Layer 10 of a small transformer language model trained on English Wikipedia (14 layers, counted from 0, width 128). Numbers have three digits each and are written without spaces.
A neuron adds its activation times its output weights to the MLP's output. To switch it off is to set its activation to zero at one token and run the rest of the model.

Output weights of the MLP neurons that the questions are about. A number n stands for (n - 500) times 0.0019.
n20: 600339564413386392503413474655598439558657445425396516456364515542555531407509601512534466477500481673465695471478471679606670383463630367623343594488509377366420377471384546445590362537401608553288494665596513451644540596506675656587549657391484395355365453519469522581426497533444515607460760401598540669432531675488582341541474364360565311672343336393714481331285400662716431533415
n32: 377403591606482562497571577607431547704488594697334552416413462363330524558512403506485562427450436397494463631536631484608424558620473640594388518380640574497451480435438458429874142366456573476475554485589565541381485577533556479575468420569559402420373736607452416494503467235500570427627567290412662752467494468533447286355469422509464542503473603269540564380583519610567500553503
n97: 536464427462270442500406725426517634490398465554572539403483427352385438583519530494392328387517536450565588662439453446528723580299468450275395649380633653393357373477590564497542526475500431265500432748359437520751738368354662477629463557445412451436670628625692584513799388268517535637398397493709440453459673612610527497376510390526417549555480389509493572581393670395624533530487
n109: 547480617297609519494589548464561463560549590549457444608457446465358520485492422599473497638465557466458298494572480589460487559546618629604462583483457453433551612408428343386368387581366591494326609373462586581503610439455388519591442620542457697361388346560562714486575478421351411587322574567531538638415588585663666613366293333412599422603634470549367331586446431509547438474623
n120: 607443577388441497330233580581411568480410435365486439607507599477465433601648704568528714416588401357510428451566490579534732696596662474433568519563442503362519510419367463458506511678491657616333538434511024575507434534487605641528480380374664554475390530503589569418341559371507473484484369390370617546516522571601566465633391348484624535462392473632790580478325510605403538415322
n131: 411570438585512487538461355325526725379515633438601407465395571818636443618582352503435593550353388549554759352513454392528448429589453516478416408614297512762536562542581434630541522603154394387567582362450727421375469444395522462582361614500493401537572429406452462497659672417563521516581366517532438369581506655437441391764442567663472643313481419537371455424477435514430596677506
n141: 366491378555524404494409444359433591547536497532587469446591574519621387558409601664693670394409549483601538503485532528670388451287608569518640512318503497509649493487500647612698644503635429651410497509548338421433491503491812340479554634588481411351509574491558497469422512427417582473700555397317542425106581581443433475295723422593401515500558477370515482448397425444381479506463
n154: 621456666404545585398360394523376744711520494404363570658440582503436425540529461443649542424405436557642542608580497575561531525622494312520573486471663364351506717420533546636486320541551427357436434540796450515530443466402582529446334340442347623545619417614543552345447389548439508543477604402480376518588483514543530430718500361537602483474370543360691491566512509481359570395305
n181: 720563526478456624675478515491625414549672532710497373367519383432405494693390667380596544560626488464626472506412534593566439436636482565605550438441549453485339519405344447469444717381623603397450545515595445713565373488485576438500662421622584406585552509573605631531442565275412454371471443435455582586397606573488572530482366402562532258354413395520476515318445427587364221317656
n188: 542533570403458558661319460510408423450535446635518375432493535537813490566526598586487548197500279278409500720426571439689437455363337426337459468494367519652377482687376455440516496560532609490455591658485620557483626436357764610345830547659605566538477535535402617214350477555381472471334479369624459389535673411461561606575566344400574497610621573411513362637400500420455480598624
n190: 573561438507522384381556610553576608386593611556819555544490255362532468514639582484274397624543564650503428365644520740371681517496506353679488487519772534405474279343529666467553416400640600579557382497308581553500506428735388591525440633516533516441637551519532582569384390593437552471690540472494525405394403301402523429609568552380544446478561432494513497357406292394392394296308
n197: 428506649340486551561634515346255405518551497521315491618548554557481793432563467560463508625482371414355509524608461569634601463514540554471672451451573596466547578550485620346494567444511350597561445574516432563581451500445506460586424497595638295659556494409552431342488506570445528329443374447663415488588563480626693395323550622494534358535538522444288608714376299478359352527404
n204: 379187409794527491531528509297355282689618524337477451623431450588643442500425466533488583446665525556439500591763528447360322429475660575679408554476441497488617438556447494432476392487616650548286467533387528356620443688446577590425339534434359497524516583479509536609600419652503555421405487645573450441553506506680409552539466411416470551289397365482605405594633550519637421591427
n216: 613473477504435493527521669497594428661503604535526524477638650566408624507546732147322529574345385566463452680474586534510445329278487534587353636590409559420490438349603559596562527284385649424412167675538537459479441507460458619427727503457244480575517468664447360397643503427437394390366726667326607479533664350646455429587598508602467463410523322574585524537295691622475631376369
n230: 515549470591515434451487488476554393563479592579513386548670566582635500455439475461613709619415460638448664541473516415612367682739440399656518582688319473445609523390243626343494433526506732542390622527497537389503684542436414524455433609588579512434694413431534439459559458321529423564587370443745414528488341518445503454482401511612299329393387314574618528558281447569542356370273
n234: 622503362245731589484440530436527427520367421456379673494670620473564429599468487427679519466653647443458490822586416527497306665557567433438443526629415418490777563600338551589567601500633359468497352542629487450409583682571409487599416285471483392620553466487610622357448538598270350267535562384367478553446478437522409418519467538282557594561571528494582268574586371684435250537555

Each question names a token from some text and the token that comes next. It shows the activations a of the neurons there, in the order above. A number n stands for (n - 500) times 0.072.

Then comes g, the gradient of the next token's log-probability with respect to the MLP's output, scaled to length 1. A neuron's effect is roughly proportional to its activation times (output weights . g). A number n stands for (n - 500) times 0.00095.

"ag", then "th"
a: 500496500510500500483541497505494502496495500505
g: 451459438439455537373570529487593433512661484456460560501459626297494517416480478485666509515536451546634413611491542635634529394605470503378543436373531529485401414541488262579656430404478379507521710515518658656512400489438448450625548528403560514544632522599370561588541427520503525527349524303684542335511513587541622446445530099492559410669500475498495436714501378489521403487438
Switching off which neuron hurts the next token most? n154

"0", then "–"
a: 499500498500503501498502494492449494515509500499
g: 553537429436427499483458638506357411492639523542477381621459883489649582595484455403593650452342518538468412567555565481540465515440459491542453260516254521426489479528245329486527441504528454359613483537582392391754465493427683373565472511588370488510525552589597440526531424488511497389594657525509452490603427593617427577578518344431417493517537354440487471551611473584584398582590
Which two neurons, each switched off alone, lower its probability most, in order? n190, n204

"m", then "ian"
a: 502501482499486492506504503508470557485498502502
g: 610477524591506395334460473638493642544581559403516669716639549373627537483614437540565509497597549408497286417460461510608433471496480500496479494451426609395543427616376416437588560474510552242468525385470510578601397474538564452380720449493563518452349475316520397435471454671603571358470446461778458515604496545576596451383227665459461476466502576447367496558594638427420564526432
Which two neurons, each switched off alone, lower its probability most, in order? n197, n190

".,", then " in"
a: 531501538375500498490501505505495503498443499509
g: 466375616529509512480604623540558562555683671420347496500331556491680500392458531606402482523547427470484672492477508352472448528430695515717558364465423450443574415558439567462391419562478535538344443563543549628474454384458548479502435462483461474506638589557460412523562410455366443472306601487446524463356426549671492683450453172449675637615438412533579351512637660448542611349521
Switching off which neuron hurts the next token most? n20

"am", then "ount"
a: 502503504499507527500500499499506501504496502497
g: 447519382514482482631548555557467459454546470480521408525489518543469456506553535413551470580427381436510506493431516600269483536497526614529547424717413626396582439462552354524422485508449447419499481482414539471513549607487365301680485434472425464599470561644370444659566632359590597540536575497473391685570516512366273489625558974506314507451468504511625675332497471462549454428459
Switching off which neuron hurts the next token most? n131

" Ph", then "o"
a: 511498501604566507492493500495502499504496540486
g: 554665456469487533592717580548426407399522442517539606500304557331487408510363521454498428409507465545579521676493570442407424703473625523672361612392569489567509503363394490504444463608538428355543415410578534514453407430497414510516568506603487501682650324707673586466576277473345449581583662518448480430400533517337479513466401691492519481365567648522478480525288596561558375517456
Switching off which neuron hurts the next token most? n109

"0", then "6"
a: 498497493498498493495496496498495500486498496499
g: 691452392464406436595441643407561552559427512475634423440477481506374474586461416518537393520475423442421522460476663424584606540443335629460532534497563613574560386469665467480499387593523431426641618575359494516669548303385755536490539505418376531426458653449473410438437437269555576556504474512568441420703427387608679760477503284591551622453351496580457610551437519433548489398412
Which neuron, switched off, raises the next token's probability most? n97

" and", then " sign"
a: 496502508506504497533503500491496499521501426500
g: 117491393431477523520428375468535615458338579514474443581532475423516520573333500548557375504709483464575387514402500617531457545585463449483665460322286513442319577526432437527652527547430468630517471437316467549449676490656458549455626557578560568444618557693704698549559443581477540533458417554504490594532591525479419459474664620452413620347533542531462371480487532481375495366424
Switching off which neuron hurts the next token most? n141

"–", then "8"
a: 501498811507500503499499478486502489488504502138
g: 624417429408434585460402636665447556583777485594435625535564426647539474700498539395495431573510439549577307477625466519500513480480469532307428481655481407542494550538557626483455560447531413346769458522480658574489498461403554487473457632519393613494406620209639389502608482377463454492592562249491446564446425456465400422435525375537570360546553458555482550540564508602373495451304
Switching off which neuron hurts the next token most? n97

" one", then " season"
a: 495498509488502499494525490496498495499492503499
g: 295523366494486664513625584650398534581457576542486491560463476395536531532513503598500589534618498511590462654451431651540370488380437429518460350589471407605438579438568421572438432376521358610503342460400291265491535395549608304586496403487364543618598425445455477607349613577504537578493554566557389595286504570666456498662462367659450397662539668450522497587493584323442563592484
Switching off which neuron hurts the next token most? n154

"TV", then "."
a: 496486500499791503500515495603196501496501531499
g: 477437460486508544482416334501521404521516370435465526378423694466642607411544670616521462451493527558399493442530510617428558547574559412531565492453411673479414556525433468616469680455511291436523630360523637643150402499602562501366418455396364492624526471597511347469487484365615270474553435669514464462566462595572580462557479567421569487350698460566359566509415516649676553582527
Switching off which neuron hurts the next token most? n190

"u", then "ild"
a: 498503500518504506500499503495499521500500493506
g: 468609522525481582519522503478467465493626494526470581633541397578486521437603645473548615453479451504560324623453598560550683536446593527456461632464506523377458383548542390459662611295471412489336432540570383363617205457567587536761513434502673512668398478576374492381535291339406414505396502422642476440446678508391504484515636447411669480654483476319434434462517431550497551422595
Switching off which neuron hurts the next token most? n197

"7", then "9"
a: 505504845496496508498506500498501547481504500167
g: 493377455606460565434572524621375567561676532553568476663580483521503513513555573346418309561397516502491469660643468501395564426510553431192501438712418510566559608525514584589562485507639571276441370685523524564490357501376458328496445634520389412444482486297480480557554417527366461544657637204469418575534436616536380404541552465507642435552489568545588396463587476429504548563439
Switching off which neuron hurts the next token most? n97

" State", then " University"
a: 499510504508447504505508501555324478499487499503
g: 455496649384518436531440505611401589557623588420409293568488527694601686439358528559331488425383587552542610619533600595629605405570458534483318504525526534476516418680517388440696494482548406593497335485458440485472495592396502468430668448525389452401373577730378472325455483443359470394495581427407551436522602574300520554501512781485510532402504552480394506510537595401574652392448
Switching off which neuron hurts the next token most? n190

"1", then "4"
a: 505503676497493508497502503495503501503504505244
g: 297489677563489498614662595504480610528438545440420486413582619573431442467532509541598408450455513566563275351647425515532468658468338313499503414487476477514522400450497422336549651591426377203598556437606485375327590509490447525570601527585590571534464577742619594503452580376504485470469455622470530582462499500508489491345688336518401513677583473425597443415387547573528373400631
Switching off which neuron hurts the next token most? n97

"x", then " Sen"
a: 496440507513492499501511504603423503503492498502
g: 390629298456517497378388536399497638505473551567597478439387479474699543538445295533453490464487448580458520624317489524535396542439592613270617556527531381601497355490514544591437514476564497434584470530327542398565488610455497616484586591439671358439467511553593483403506489789424534364327648724623508497611646519531419451433453541510342456551477755389390511432546506519553356468552
Switching off which neuron hurts the next token most? n188

" line", then " under"
a: 505501504501501512496503495480501507496499502502
g: 618354366532573566583590608595512523385481573287306418464553677583503596488630511581699627468567421536544476581517458504376496585651506436429634489536462620473562479395344546448331495528494355545499438556610579404570451604514556435456645631474458429556446411611436396475475366292531495511405646287549373328578605501589432597580389205505549588648465487504526452564506566422437519458364
Which neuron, switched off, raises the next token's probability most? n188

" at", then " Mont"
a: 503501498492499508838507495495501511520320493492
g: 533610494325456527630308524399296415516579426508517468408514379598723593617444519496513572629674487516571590563474432509475422318506456487639495524722516461589353426485626542510468334483566366397549571512497397571549690691520498460480515409325416509323434578586435512400433448532450514700445668429524304696555520386485485541489463544492399434572588627562382634525528538440468328521405
Switching off which neuron hurts the next token most? n216

" Pre", then "mier"
a: 497499499550502485494482503501500505485497507509
g: 610425582487440570537612671596417448520486519540538530425573577573605527423575347542384610487481423430451349619418464545572561585359407370611432541489421383550578434608565303498478364431534584723544426390428538390464574447633482257314626514629627354477524488337540437464577586348607602556494550556564474577463543579448314519503391750411406355511507573464458433464587699407643449437558
Switching off which neuron hurts the next token most? n154

" strong", then " start"
a: 493509512500493499499501770497498498506506498507
g: 577483575528395464577576510526688394437474602606308514542490621553583518590490607407448485446544486512591458495377519610272642581367371444409425372509490308462473597524392366583484429490355526547556529420385411338512592385467458441478535499535499391445683633566652523519592513251548489371546461500543494554561492748673458507376775356406535541574546648643527327545557467499413480479533
Switching off which neuron hurts the next token most? n181

"ment", then " N"
a: 522025506457577500498512498475383508497502491498
g: 556508236601475448473632673454494383599517539500538516559378524341665446524518487547631536402486458480607589442421469536532487280470601531555459391494443389644480462548528428554404572431671384332568439474521407493564552364546658401584607493618336450531425365307630615473596694599533464344557643514485517566407495507417461427356696514381426419624408608501512458576551746405422439473578
Switching off which neuron hurts the next token most? n32

"x", then " R"
a: 492413515514496502502508498592375508498468501499
g: 343475339562440395440569485363661355507271411415507530514387599654611458516619643537600487534536495468619634413399532457364541460492558559544235432618304311546537575529692340483717479574511530569540554506542347490440370543454468674529423450646441553365514470387640426535533493623497498416494521599441529435373381489485512446448710387459515509649511559541525458466517682449515566620558
Switching off which neuron hurts the next token most? n190

" two", then " years"
a: 495496502502500499495483500488502500493354485496
g: 538545521386459498417532552287530466488669564427428493461384438489435527368512538507611382489503515648508445595644633552404473530620541415372643571471340511563584463372421376496376308628574364378390533538466487568398581536410513348475567383565683556360513436359431401401458577297522534528524501561527534605698421555538587488506569555649536448773525352572484717660523583362477433637509
Switching off which neuron hurts the next token most? n216

" From", then " |"
a: 496497499501494515489499505485499515504497566491
g: 574469698572426560446383532392598402496534488482581445511577589624521540492558630503534595509484500413380449500499326581323473539652575524545548502380351449607444550555310552514490573537445420371611549424452477386344650499377385501549374540459485540473491492714474495599599458406473401735493557378642516530498428502665560354296237627435579388320567341577453433540518535610535691575586
Switching off which neuron hurts the next token most? n230

"it", then "ely"
a: 495502497503498504495499511488491507503495488492
g: 675518285547502526437411409594501424412509640437543436587539448580519626469212522498601463385513486486386497493428469471283581500457514515466459589357614561531481497529462324648478527491495367429547601553665471569502588547338335470598393479477607570314510530628655453523590478418470605536505699606572315499325566177510554459562447529568580481374520555614517611446406596461557512631587
Switching off which neuron hurts the next token most? n188

" Step", then " "
a: 503499495501500403492428499501496514502493564495
g: 595485519487493573418593579421557476469645510517513413549494632401445294565453601544701655535547375470532633414398552483500378526442306532578388619627455363466347607371440482498455593496520511523395555599566496439502186484365748386741456450479504377579547460360650550484572405292567536564566563608490524485473544462514591478398354440426400439446542530655505437673472613416405565560571
Switching off which neuron hurts the next token most? n230

" def", then "in"
a: 365501498498501497499507505498502515502503500503
g: 622420684499450459426395616493488412590379432519575676686529471322514314474472367593461425365623538477614629380500499577383400459538505437505404429558646455587402579585316394397526642497471590490463429605465421589313423304439694466532348378538332456446497501478551570689660458769480525576402454511595591547498541477563555506496548532558470527469535399324574658469418603462487606539532
Which neuron, switched off, raises the next token's probability most? n20

" ", then "1"
a: 500503494497496496497500507494493489499500496401
g: 529411639599527553527573633456480444586349365624573461441393366427459522539644473429469661459625411557508825337440636551531332582410617576480450396456348531667577537449440426530582499341453568408434744570337596523470614362449451625594468382574457480498575422420481509567592381518398565578506391591492533551469367616406466398375422552542702346525392591504408462536471516440521576607398
Switching off which neuron hurts the next token most? n234

" in", then " U"
a: 497511499497498506675501498496498495500503504502
g: 417638451538553459531528540434497469476493430568652391348396547391658477459542443404603355499626436507431628530476434506423468565575631496505474374666529279547358447528552423513348415430496426421531531550533413376592521477546573424444505541540545545479405508837538462380514396818377399365382543489548434499393505588687540465463599558518574431348454597444473660597629741414434593476605
Which neuron, switched off, raises the next token's probability most? n141

" by", then " s"
a: 501501503492503499746506496496495497497499496495
g: 595429292610669534565451511704620488518484627607512479582459489410426464466406592491582571558431492365587195557418644510406551538571514630529602385370490565301463617399418455602622496502431471434403552463465596632608348513420503678558490472543422406540518459357428514682495556190577557388594544448465670497450494444417505507540586328547523612647423496531445380541464540583417363440470
Switching off which neuron hurts the next token most? n141

"ic", then " director"
a: 497501503492501501498506548474505492494497495502
g: 558525536645395390469559295433379655389493474570565393428491288496475493387420485547463462513440532484404644643481522538661430546456571364509333383393415330622618524557589626498573493638430469538651490396490499573440592455552638373517400480416689295367467497540582534440567539485473569478482443406522539695445572456380367752557496800379531589521445532508426662431464484529600462552560
Which neuron, switched off, raises the next token's probability most? n181

" res", then "erve"
a: 460443510508495478498502511494500492365502496502
g: 583435427405528446579482535557412538466462443435357466534386676413608466481647466372399675570364562561513366340563524499412322535352393613604613345465560387540546443492465491484294493479466591843487403451482507529477413572522563510582559508395400547521397478558627361447552509596536529564399484555619659383397562646600483448587570473616567707527484563388530266443367433470578618624604
Switching off which neuron hurts the next token most? n32

"lymp", then "ing"
a: 513503502504500540498500511490508500136500548502
g: 616682417623507483439478495559622445505582519486598606442531432407496552399680450418624459607649508597510504399517485496482476503420521415693498545541454500454440497493514723391426425599414454628503484638482389605365292483470548647631566498410437438412533602546642554623409693468403433579484416609481467539518404596303562497332476177580373415507399498531478450563557284502334383527642
Which neuron, switched off, raises the next token's probability most? n131

" ", then "0"
a: 505499544505497505500497509502499495501505504403
g: 390580505463601523601474475468644464292278387518484550490430554403641367363346529622520390519631525429533598592416470504571530480537493403695551522462473450260382408563659425641645337430451398581105604583644429442566519591559642522511415381480626508561574437464284520434477614614466598498497493491488493460572527498543453461466486496510466574376514542547547561659497571421513554495644
Which neuron, switched off, raises the next token's probability most? n234

"up", then " win"
a: 505503506495502496500499508488494499498497539498
g: 442511508457542641619645557441574437631594519568620618526557609305593563633585571393416364567493426453677398535430454460418422484426327599512568420430482364558532458485593420436516354468393395331534515615510443435469522515471440619488546457468328581650624575615464670592437504386488593378662677367374504607631457623463460482425690458435394477467469730429317385481470571482551373330509
Which neuron, switched off, raises the next token's probability most? n230

",", then " United"
a: 517504497495499499490500500491495505459499496506
g: 368544464597485504675418601497422652581473467601611530495526518404552474493424490450545464459459446601505631660403517567428532423516596678437459545648367372441433407474641502464488340347457506396309520574395351369622422672418690547534724482530405492463526544589389587557572467439401358334373557568379480475395687460576399456474458382652497501463535507509340771472548668480563460547619
Which neuron, switched off, raises the next token's probability most? n204

" st", then "ations"
a: 500543500500504505498515500486501491509494501499
g: 467498394580396522531520366441453694442381572447554457518432601462397610370659376452466517464628489538544512434568610407421558598427456425567446566588425456497544557515517681520577467481412379516395535590619540558668320319433291595259478601554644573523556528445469446366553454605481501803410743568595487490431550510353385295570397524554479473559449312582474607538371499498578596532526
Which neuron, switched off, raises the next token's probability most? n32

"ix", then " and"
a: 511484509497497498505500501669454503480502495496
g: 525415519470568419254405538608480487343462611519418579523586564563357542371645471377596639551455434530367466488576531629371580443655607539540473552511476464450475516450486709457504646459367654447458510593448592348579538370437622438414421434560440502573449584689585389486519554455462729783344408481557434569528549332651653468485402531392498445611517471504397490617423311435406380458581
Which neuron, switched off, raises the next token's probability most? n188

" its", then " third"
a: 500505499519498501490508496491497497500498499504
g: 467539540480542587565416615502424560520427437552571413500465641408467544657499620599627469638455503447529387393425563547495448592462694502475413493434599399598550515479563387446536353473474319474678556484534480411438538513447569349511560436463618466570498476589598391545506553210485482358513316588556504202300532657390285596418590395563674598382517614565391534745560515432555514472501
Which neuron, switched off, raises the next token's probability most? n141

" rele", then "g"
a: 513495502546500505496492501488501496510499501500
g: 528452765479380497418452413373612306480515491486388506514449543426642606566697499538713479581559589565367486512623511443769488522444307445528420488482464637499388535384532512435652594511365478449416364561594526325608270519519456698442484565521448458514526407706664526325492492409492415640508519424419471621380370521568469560381471387548445585516467587457466644516501516642450441479512
Which neuron, switched off, raises the next token's probability most? n154